Layer 2 of a small transformer language model trained on English Wikipedia (8 layers, counted from 0, width 128).
A neuron's activation on a vector x is SiLU(gate . x) times (in . x), where the dot is the dot product.
The model reads these tokens: "ound" "ed" " the" " first" " d" "ep" "art" "ment" " of"

The vector x that enters this layer's MLP at each token. A number n stands for n times 0.025.
0 "ound": -6 -14 14 -19 -3 16 -3 13 -5 -22 18 -46 24 -8 25 -54 26 18 19 -49 15 9 -10 29 -23 0 26 16 32 24 -17 -28 -2 -5 37 -27 -19 -31 13 23 21 24 31 -31 -17 -27 13 -8 48 -31 20 22 2 -19 -48 -31 -8 -51 11 -15 -60 34 18 -49 28 43 -84 15 19 -26 -35 14 -9 -14 -17 -39 -20 3 -4 -43 -29 6 -18 15 -26 29 -40 85 6 -32 19 21 -10 -1 60 17 -30 15 69 5 4 4 -17 27 1 42 -60 35 -9 5 40 -51 -43 -73 -36 0 -55 15 33 47 -35 -39 -4 -24 -6 7 30 -32
1 "ed": -3 -24 19 -8 4 30 -26 23 -37 -1 28 -72 10 24 -9 -41 42 -3 18 -44 27 -6 -6 10 -45 37 25 -9 1 15 -1 -26 23 -29 17 -21 -3 -10 -4 12 52 15 14 -23 -29 -17 5 9 50 -61 44 24 2 -2 10 -44 -5 -49 25 -19 -33 42 33 -37 18 18 -51 25 23 -29 -17 19 -49 -23 -15 -19 -30 0 10 6 -38 3 -15 2 15 54 -19 90 10 13 -6 2 14 5 28 0 -46 -24 86 -4 5 -32 -40 2 2 35 -57 38 6 1 42 -75 -48 -45 3 19 -17 -19 34 46 -2 -36 28 -39 21 -6 67 -20
2 " the": 19 0 5 -27 14 42 20 -3 0 -4 40 -34 0 69 33 -28 13 16 -14 -25 27 -2 -8 8 15 47 -7 -15 -17 24 -10 23 15 -20 -9 -39 18 0 32 10 19 28 1 -6 -3 0 17 19 34 43 -3 15 -24 3 0 -29 -31 -52 16 1 -29 43 8 -58 37 2 -9 0 -21 -13 3 29 -8 0 -12 -63 -18 -10 33 43 -16 -54 17 25 10 33 -1 50 1 -19 10 20 -40 4 36 -23 -17 -1 47 -30 29 3 -26 6 66 3 -48 6 -3 34 29 -56 -63 -18 -25 22 16 0 25 0 0 15 13 -6 22 -1 14 -77
3 " first": -8 23 0 -31 -29 35 -14 -27 -20 -17 34 5 14 5 13 -31 27 4 10 -42 71 -12 6 -43 -23 -6 40 -29 5 10 -36 -8 24 -42 -6 -68 6 5 -11 3 6 15 1 -23 2 2 5 0 19 16 -3 28 -1 -9 2 -2 -63 -71 18 -9 12 79 19 -38 60 -10 7 25 13 -35 -28 28 2 1 -65 -59 -2 -48 -3 19 -49 -61 8 -16 -1 33 -19 37 37 -5 -47 -6 -16 10 34 -42 12 -3 23 20 -1 21 16 -37 26 -18 20 -17 -7 13 31 -78 -8 -21 -24 21 51 -26 14 -16 34 -5 -21 -24 55 27 34 -58
4 " d": -16 -30 -12 -3 5 23 38 14 -3 8 -1 6 21 10 -31 -36 -12 -15 38 -62 41 -11 -4 7 -15 -7 -18 -27 -1 53 -12 -24 14 -57 21 -22 -10 3 -15 -14 25 33 20 -8 -13 -2 22 15 51 -42 5 -51 -7 3 -41 -29 -37 -68 -15 41 -20 42 25 -44 18 -35 17 16 -3 -27 -8 47 -25 13 -54 -35 -35 28 34 38 -39 -84 -3 21 19 14 -53 -3 6 6 17 -41 -36 48 63 -37 9 29 34 4 2 5 7 2 30 -4 -28 -14 0 -14 49 8 -44 -32 -28 -18 20 37 21 41 2 -19 14 -30 1 23 6 -4
5 "ep": 6 4 45 -2 15 9 38 -6 -11 27 45 -19 63 -11 30 -24 93 22 -1 -59 11 -10 29 -14 -19 -36 -39 -23 8 19 -13 14 29 -48 37 -56 -15 16 -12 32 -24 11 7 10 -44 -14 12 -12 -15 7 20 16 -27 -14 22 -26 -46 -29 50 18 -50 48 -40 -16 0 -22 6 4 30 -12 3 28 -24 30 -61 -21 -7 -36 -10 -22 -25 -51 6 -5 -3 33 -51 41 49 -19 52 -7 -9 72 -6 -41 24 39 0 47 5 -27 23 41 13 19 -15 -6 -67 22 2 24 -35 -24 -16 -6 14 -12 31 64 -66 -4 -14 -38 12 40 -12 -38
6 "art": -8 20 16 -4 32 58 12 -4 -35 14 24 38 8 -31 31 22 10 11 -4 -48 59 -12 10 54 -19 -33 1 12 -10 -3 -6 -39 53 -13 -7 -76 -20 -29 22 -1 6 27 -18 -33 -46 -7 18 12 15 -14 35 39 -5 1 -41 -36 -35 -26 23 -22 -20 12 24 -26 -22 -8 -3 31 0 -35 9 60 -48 -6 -35 -30 -50 -21 -7 -72 -36 -28 34 -9 -18 35 8 47 -15 -9 -4 11 -3 -1 40 23 -25 -5 96 43 2 0 -7 -12 -9 16 6 -24 -9 -33 62 -40 -66 -27 -51 -14 14 -6 47 0 -23 -4 -37 25 52 -16 53 3
7 "ment": -27 2 -10 1 -17 31 49 32 2 12 47 -34 25 -28 36 -34 -16 25 11 -45 45 25 21 9 -74 8 12 17 -12 10 3 -56 23 22 57 -58 -1 -25 30 31 -6 31 -8 -3 -30 -11 -4 -2 19 -67 36 14 34 3 -3 -53 -41 -38 11 10 -39 17 -13 -26 -43 -13 -59 5 0 -32 36 -3 -2 13 -33 -38 -16 47 37 12 -39 -4 28 -18 47 40 23 89 4 -19 -31 1 -44 7 51 3 -30 -31 49 25 -1 53 -31 -17 -31 16 -7 3 11 -16 24 -18 -44 -34 -50 18 49 21 33 17 0 12 -22 36 16 -9 55 -23
8 " of": -4 -27 -11 -9 -12 29 -28 -3 3 -5 26 -57 21 11 24 -42 -21 12 5 -56 20 0 24 16 -21 24 39 -34 24 25 -12 -1 70 -18 -1 -46 -7 -14 -8 8 29 -11 -40 32 -10 -37 3 19 10 -33 8 17 -21 -20 -3 -47 -8 -10 24 -37 -25 32 -5 -59 26 -19 -61 18 -11 14 2 7 -20 -12 18 -53 -37 10 -3 -22 -26 -61 -11 14 7 23 18 31 37 8 -23 20 -8 31 43 -6 -9 -13 47 -28 28 20 -2 -2 37 34 -53 6 -31 52 25 -10 -50 -28 -8 -17 -23 3 36 32 -13 -13 19 -25 -2 26 73 -53

Each question shows the input weights of one neuron of the MLP. A number n stands for n times 0.009.

n249 gate: 4 2 11 -11 -20 8 -10 22 -52 -32 -26 -30 -22 -20 24 15 30 7 3 -2 6 -11 18 -14 18 -5 20 31 15 27 6 -9 -22 -6 -24 14 24 -13 10 16 -15 2 23 25 5 -29 1 6 -6 -34 0 16 13 1 5 36 21 37 23 30 -27 3 -13 -33 0 -9 55 -18 -14 4 -24 3 9 -15 -6 -30 11 2 1 28 41 -28 -10 -11 17 -15 20 5 -52 8 -13 2 -5 -25 17 12 -10 0 -2 -17 -15 -26 2 -17 -17 -17 18 -2 -22 3 24 9 2 5 4 -2 3 -8 -23 -20 12 19 -13 19 -36 2 -9 23
n249 in: -19 -12 -2 -24 3 16 -25 -26 8 23 14 8 -2 -9 2 11 21 -13 28 8 30 6 7 30 15 14 -30 1 33 18 5 34 -8 1 17 5 -7 -38 -24 -1 -10 51 34 11 -12 -12 12 8 -39 31 13 11 8 -31 12 4 32 25 11 25 18 -29 -25 24 -21 1 25 -17 1 -8 -13 14 -2 -26 13 9 15 30 19 -26 15 -26 15 -23 18 16 -51 2 -23 -5 -12 -10 -9 -3 -15 15 -1 -11 -14 -7 3 -8 -2 -5 10 -5 27 -24 4 7 -19 -24 -15 -13 1 24 -17 -1 -6 -6 -8 -14 11 3 21 -32 -1 18
It fires most on token 8 " of"

n8 gate: -16 23 34 18 17 -21 3 41 -14 -27 15 -8 -5 28 -3 9 24 -7 -24 -26 -47 13 -5 9 44 9 -10 -29 9 7 11 -21 -21 -3 10 26 1 -3 8 6 27 -15 44 -14 -10 19 14 -7 1 -7 14 -2 8 10 8 -3 -2 -9 -21 11 39 18 6 24 5 10 8 -3 -47 10 8 3 -17 -27 -4 -21 14 -45 -17 -12 -21 29 6 -1 -11 -37 37 4 -28 -22 -10 -4 -17 -25 -31 32 -15 12 -4 6 22 -1 12 43 7 -57 -31 -35 -8 18 18 -22 9 8 -31 -58 37 16 11 -28 20 1 -14 11 -34 13 -26 -18
n8 in: -13 -39 3 25 18 30 -3 16 -8 16 -7 2 -21 -12 18 30 -5 18 2 21 22 26 7 17 -9 -6 -9 24 -2 1 -21 7 -8 10 11 12 -31 -16 -26 -18 2 -8 -26 3 43 48 37 -11 -15 27 -17 -6 -16 -45 13 38 -14 25 20 -18 38 40 -5 -15 28 18 11 -19 -21 26 38 36 19 13 25 -27 3 4 28 -2 -12 27 20 -7 -45 11 -20 -17 22 24 16 -34 -52 14 15 -15 21 4 18 11 -11 12 6 -6 -13 -15 -4 12 -17 24 12 -20 -17 -12 15 6 -15 -36 -4 -30 15 -4 31 25 -22 25 29 5
On which token does it fire most, and how strongly? 1 "ed", at about 0.42

n0 gate: -2 36 7 31 10 31 3 -16 1 10 -6 18 -27 -5 10 -12 -2 32 4 26 -14 -12 3 -20 -24 -10 3 -26 -13 -29 29 -12 22 -9 17 35 21 7 -16 -47 -4 4 -8 28 -19 -1 -1 -1 -31 9 26 4 36 7 -4 -20 12 -19 -2 -9 -1 13 22 -8 -12 26 -19 18 4 7 -11 -10 -23 -7 9 7 5 38 -18 -28 12 24 11 39 2 10 -11 19 12 18 -6 9 66 38 -6 -4 -17 0 -38 -23 10 -39 33 3 18 18 -15 0 6 8 -1 -28 5 5 -41 26 -15 32 19 -38 -11 11 27 -39 -24 -13 -27 55
n0 in: 22 18 -25 -40 -12 -12 -40 -5 -11 -17 -19 -38 -29 5 -20 24 13 9 9 1 -25 26 18 19 4 -5 32 -14 4 -3 -23 20 -42 16 6 -11 19 17 17 20 25 27 15 10 -31 -23 17 27 26 31 19 -6 -12 -33 -25 -11 8 9 -23 -15 -31 -5 -15 3 -25 2 34 -27 -4 5 -25 17 6 -38 -44 -18 -2 1 30 1 -42 -42 9 -26 5 -22 13 9 5 -9 16 6 11 8 -21 -6 57 25 18 -5 38 -5 -40 -2 -14 -13 3 -28 12 -3 -30 -19 14 -1 56 -11 15 -13 15 11 -9 -12 -35 -10 16 14 14 -23
On which two tokens does it fire most, strongest first? 1 "ed", 7 "ment"

n169 gate: -10 14 -17 20 -2 29 11 14 -11 7 2 -23 -9 -25 -25 17 -7 41 9 3 -11 -11 23 29 -2 11 20 10 -10 -32 16 1 -19 23 -45 -6 -17 6 16 19 6 -7 0 -1 -24 -45 -1 2 -48 13 29 -27 4 -12 0 -7 -11 9 -5 -21 11 19 11 -2 -37 21 33 23 -14 12 -37 -9 15 -17 5 -32 0 8 -62 -1 2 34 -12 2 54 -21 -4 -18 -36 43 -9 -5 -18 -8 1 -6 22 -21 -28 -9 -2 15 17 -9 1 -16 -13 16 37 3 1 25 -39 -23 0 2 1 5 -12 -1 -5 -25 -28 -3 31 14 -15 2
n169 in: 2 7 13 30 15 -6 23 27 -19 -7 -14 10 15 -1 11 -22 -48 -15 17 -10 -23 5 -7 4 -2 4 10 -13 7 -33 -59 5 -4 34 -9 -2 37 -7 -4 30 12 -20 -2 24 35 3 -23 20 -43 8 17 37 24 -3 17 0 -11 12 -2 1 5 18 -2 0 1 26 -16 -10 -2 1 20 14 14 -21 -22 10 33 -1 -11 10 1 -15 7 -6 -19 19 -25 11 -7 21 6 -25 8 4 5 -28 7 -4 -64 -5 2 -20 18 -15 -27 3 -31 -1 -8 12 14 41 -21 -38 -51 12 -25 24 -9 -2 6 -9 -41 7 -39 -4 10 26
On which two tokens does it fire most, strongest first? 1 "ed", 2 " the"

n277 gate: 36 -10 -26 3 5 23 11 -28 30 -2 -6 31 -30 11 5 -8 -9 26 8 -7 -24 -2 -14 -11 27 6 12 36 -14 -4 25 -5 16 5 25 7 13 2 -35 28 5 -16 -3 22 12 9 -19 -10 -15 -30 0 -1 -13 10 -5 -3 9 2 -4 11 2 -9 -5 5 -14 -2 7 43 12 -46 -2 23 28 -9 2 15 -45 0 4 -44 11 36 -2 23 22 18 -24 28 22 18 -15 2 10 9 -9 -42 -36 -3 -20 -27 47 3 -43 2 6 -1 13 -31 2 1 -25 4 8 18 -6 -1 -15 15 16 -20 16 10 -14 -2 0 9 -49 -20
n277 in: -16 -21 -19 -22 -15 3 31 -1 -6 -14 -16 22 -5 1 -3 -19 44 -35 2 43 24 23 -47 14 -10 -19 6 1 -27 -7 -19 -17 2 -11 -17 -13 4 -1 -13 -33 -1 6 -14 -39 34 -24 31 0 -8 -6 19 46 11 25 3 -26 2 17 2 11 19 16 21 -37 -9 -22 14 8 25 9 14 -14 23 36 -8 18 48 -11 32 16 -16 -19 -18 12 -14 -7 -1 -4 -39 22 12 -5 -2 -24 0 -17 7 -38 29 -35 13 -12 5 -16 0 7 34 60 52 12 10 -3 -31 15 -24 -55 8 -28 5 -12 11 17 34 4 5 15 -43 19
On which three tokens does it fire most, strongest first? 5 "ep", 8 " of", 0 "ound"

n173 gate: -11 30 28 -28 10 18 -21 12 15 -19 -11 -4 6 -2 12 32 -30 -38 34 16 -17 15 -15 1 -8 11 -19 16 32 52 -48 -25 26 4 -16 9 -34 63 -29 -7 11 -17 -2 33 22 6 12 -18 -3 -1 -8 -13 27 28 -1 -8 -2 -42 26 -10 -3 -19 -17 34 -5 8 -1 -41 26 -17 16 -21 13 -2 6 -14 17 -67 -23 7 -26 -17 -15 -12 -50 -10 32 -21 20 23 16 0 -37 6 -8 1 -24 -24 8 -6 -14 -19 -6 -5 3 -11 -9 8 -6 -14 0 -11 -9 -10 -16 -6 -34 1 14 9 -16 -9 17 3 30 5 -14 -5
n173 in: 28 1 -44 -5 6 34 53 -28 34 34 -16 8 40 33 6 -7 -17 18 0 43 -13 5 -17 4 33 -15 -14 9 -9 24 -18 -27 -9 0 30 23 10 -26 -7 23 24 10 -26 30 16 -5 13 27 21 1 -22 35 -8 -5 -33 -10 8 6 10 13 9 10 24 18 -4 -26 -15 -1 2 10 12 -18 12 16 33 -6 -24 -3 -1 19 30 -10 -18 -19 -18 22 -6 6 20 30 11 -5 -22 23 -1 -3 -2 29 -16 18 10 -30 -1 7 -5 31 11 27 18 50 8 -21 -28 28 24 7 -16 -9 -15 3 8 8 -25 -3 -25 8 -19 4
On which three tokens does it fire most, strongest first? 7 "ment", 6 "art", 8 " of"

n159 gate: -25 4 -9 -9 -19 17 44 -13 3 6 -17 8 6 36 38 12 -28 -6 -16 69 19 12 10 -4 -8 24 15 23 -20 32 -4 -19 -25 -3 -9 -25 -16 9 -27 2 -25 -2 17 -7 10 9 -30 -9 2 -48 -32 24 5 19 17 -1 -20 40 -19 -13 24 31 6 -26 -36 -8 0 -17 24 -4 -18 -11 -5 -19 30 -5 -2 -10 0 21 18 -19 -7 13 15 1 8 -59 26 3 11 7 -41 -71 -6 -9 -14 14 -26 -28 -8 -8 -5 -14 -4 -16 -19 -28 -31 41 -24 -18 -7 -7 18 -30 39 18 36 -22 -6 -22 -13 -14 -7 -11 18 -3
n159 in: -15 41 8 23 -38 -24 -17 -47 12 5 18 9 10 -34 -4 12 3 -11 -30 32 34 -6 2 19 1 4 -3 24 11 -8 20 32 -14 12 -31 30 -6 10 24 7 2 26 -9 -14 19 10 1 -10 2 -23 -25 -20 -2 -2 -21 -45 14 14 17 -31 0 52 -11 8 18 -14 -2 -25 19 -24 -8 22 12 34 37 11 36 0 -13 -5 -30 6 13 -5 6 40 -38 49 41 -16 -8 15 24 11 -1 25 2 26 7 10 1 13 -24 -9 37 14 19 -2 4 13 -18 33 -25 -13 15 -22 -13 0 -16 26 -5 -19 -3 13 16 -15 -2 1
It fires most on token 4 " d"

n157 gate: 4 -18 -6 -23 -17 -35 -1 -8 1 -24 -19 8 29 -24 -48 21 -5 -3 -29 22 15 5 -27 4 15 6 -34 -23 -30 -39 -28 -35 -8 11 -8 21 23 -4 26 2 9 -25 -3 7 1 26 -32 -4 29 -10 -3 4 28 4 -1 -8 -4 13 27 -2 -26 -7 21 -1 -13 13 -25 -33 6 -19 -57 20 -28 -1 21 15 11 30 -19 7 -13 4 -7 -18 -20 37 34 -11 -24 -19 -3 -15 16 20 29 -40 -13 -7 4 -16 0 -13 -18 23 36 3 19 -2 21 -6 -11 -6 12 23 27 -23 -4 37 3 -2 -13 -9 -32 -8 -17 9 9 43
n157 in: -9 52 7 -3 9 -23 26 7 13 10 37 43 5 -31 16 -35 -8 28 -2 26 -2 16 2 -25 -6 17 -33 3 -32 -2 23 -3 -6 -15 1 -15 3 27 -19 39 -12 4 38 14 -11 0 12 5 2 -2 -16 -39 36 33 -3 18 1 -26 -16 35 19 9 -7 5 7 -21 4 9 12 -39 1 -2 17 8 -9 -2 19 -20 -3 -24 18 -47 46 -2 30 -10 0 -25 -1 -23 -9 27 -15 -17 7 -19 -16 5 25 -2 -13 -4 11 26 24 26 -5 -6 17 20 -10 48 -16 -7 7 -5 1 2 29 4 5 -10 19 1 -13 -20 3 3
On which token does it fire most, and how strongly? 8 " of", at about 0.36

n15 gate: -5 23 -21 39 -21 -25 2 -11 5 -7 5 -4 -13 -41 17 -17 -41 5 -16 -41 -7 -7 17 -4 -8 -25 -29 4 2 -46 -30 -20 -32 -4 1 -23 -23 17 4 -3 -7 4 22 -10 41 -33 -20 -4 -34 21 34 -17 -13 12 11 29 8 10 -2 -13 10 -4 7 8 -2 20 35 31 -2 -6 20 -31 -5 -4 4 36 -41 -35 -12 15 -12 -27 -9 14 18 14 -2 7 7 -9 -8 15 3 11 -10 -58 -14 34 5 -39 10 21 2 38 2 16 -22 -32 12 -24 -23 8 -7 7 -3 -5 -16 12 7 2 -14 12 -12 14 6 -4 -17 6
n15 in: -2 4 -14 7 -34 -21 -24 4 -48 -30 22 11 -4 20 59 -18 2 -27 6 2 5 -23 -17 -14 28 -7 -24 -56 -23 -2 -18 1 -4 12 -2 -22 -2 1 -4 -26 -27 -1 12 17 3 -19 7 -28 -2 -5 8 15 -4 25 16 13 -2 23 -19 7 -7 40 -10 7 -47 -5 47 30 27 40 -8 -45 16 -9 -26 -19 12 18 -18 19 -46 -29 28 -13 3 -21 -17 -16 2 -12 1 -2 -6 9 -15 0 -5 -31 25 -11 1 10 11 11 10 38 -4 -2 2 -10 13 13 4 14 -25 -8 -12 13 -28 -2 -6 -5 -6 26 -15 -10 -15 9
On which three tokens does it fire most, strongest first? 5 "ep", 0 "ound", 1 "ed"

n133 gate: 12 18 -31 21 45 3 -9 -1 -10 5 -20 19 36 23 -18 6 -1 -43 41 -5 26 -3 6 -12 -8 -6 20 7 -1 -19 11 8 -28 28 -19 37 6 20 23 -6 -11 -38 19 -20 33 -5 -28 -9 -9 -24 -30 15 15 -28 3 -11 13 25 23 -10 13 -16 6 27 -22 -9 -33 26 2 27 -1 -10 -19 8 9 13 5 9 15 24 28 55 16 21 -3 2 23 -15 -2 18 -30 -4 6 -1 44 14 9 17 64 -17 21 11 -20 -6 32 18 -60 -11 -8 -42 16 -54 -3 -30 34 14 -23 1 16 -14 8 16 7 -11 3 15 -29 -28
n133 in: -10 -7 -9 -9 11 -27 -5 14 26 25 4 27 -9 7 -11 -12 -16 -4 -14 -8 13 9 38 -21 -7 8 5 -11 43 2 9 -10 5 42 25 -30 34 34 15 -5 27 19 -48 -16 25 13 -7 -24 -6 12 8 17 34 4 -11 2 22 -7 -13 17 -11 -18 -24 9 6 -4 -41 29 -16 10 10 18 -14 -20 -10 -2 17 1 32 -14 8 -12 -2 4 22 -16 -26 22 13 -10 54 13 -17 19 35 -21 -4 -33 -30 -27 -8 41 26 -26 -13 11 35 -1 1 38 19 8 0 -33 22 19 -6 8 -12 -8 -38 -7 1 14 12 44 19 6
It fires most on token 0 "ound"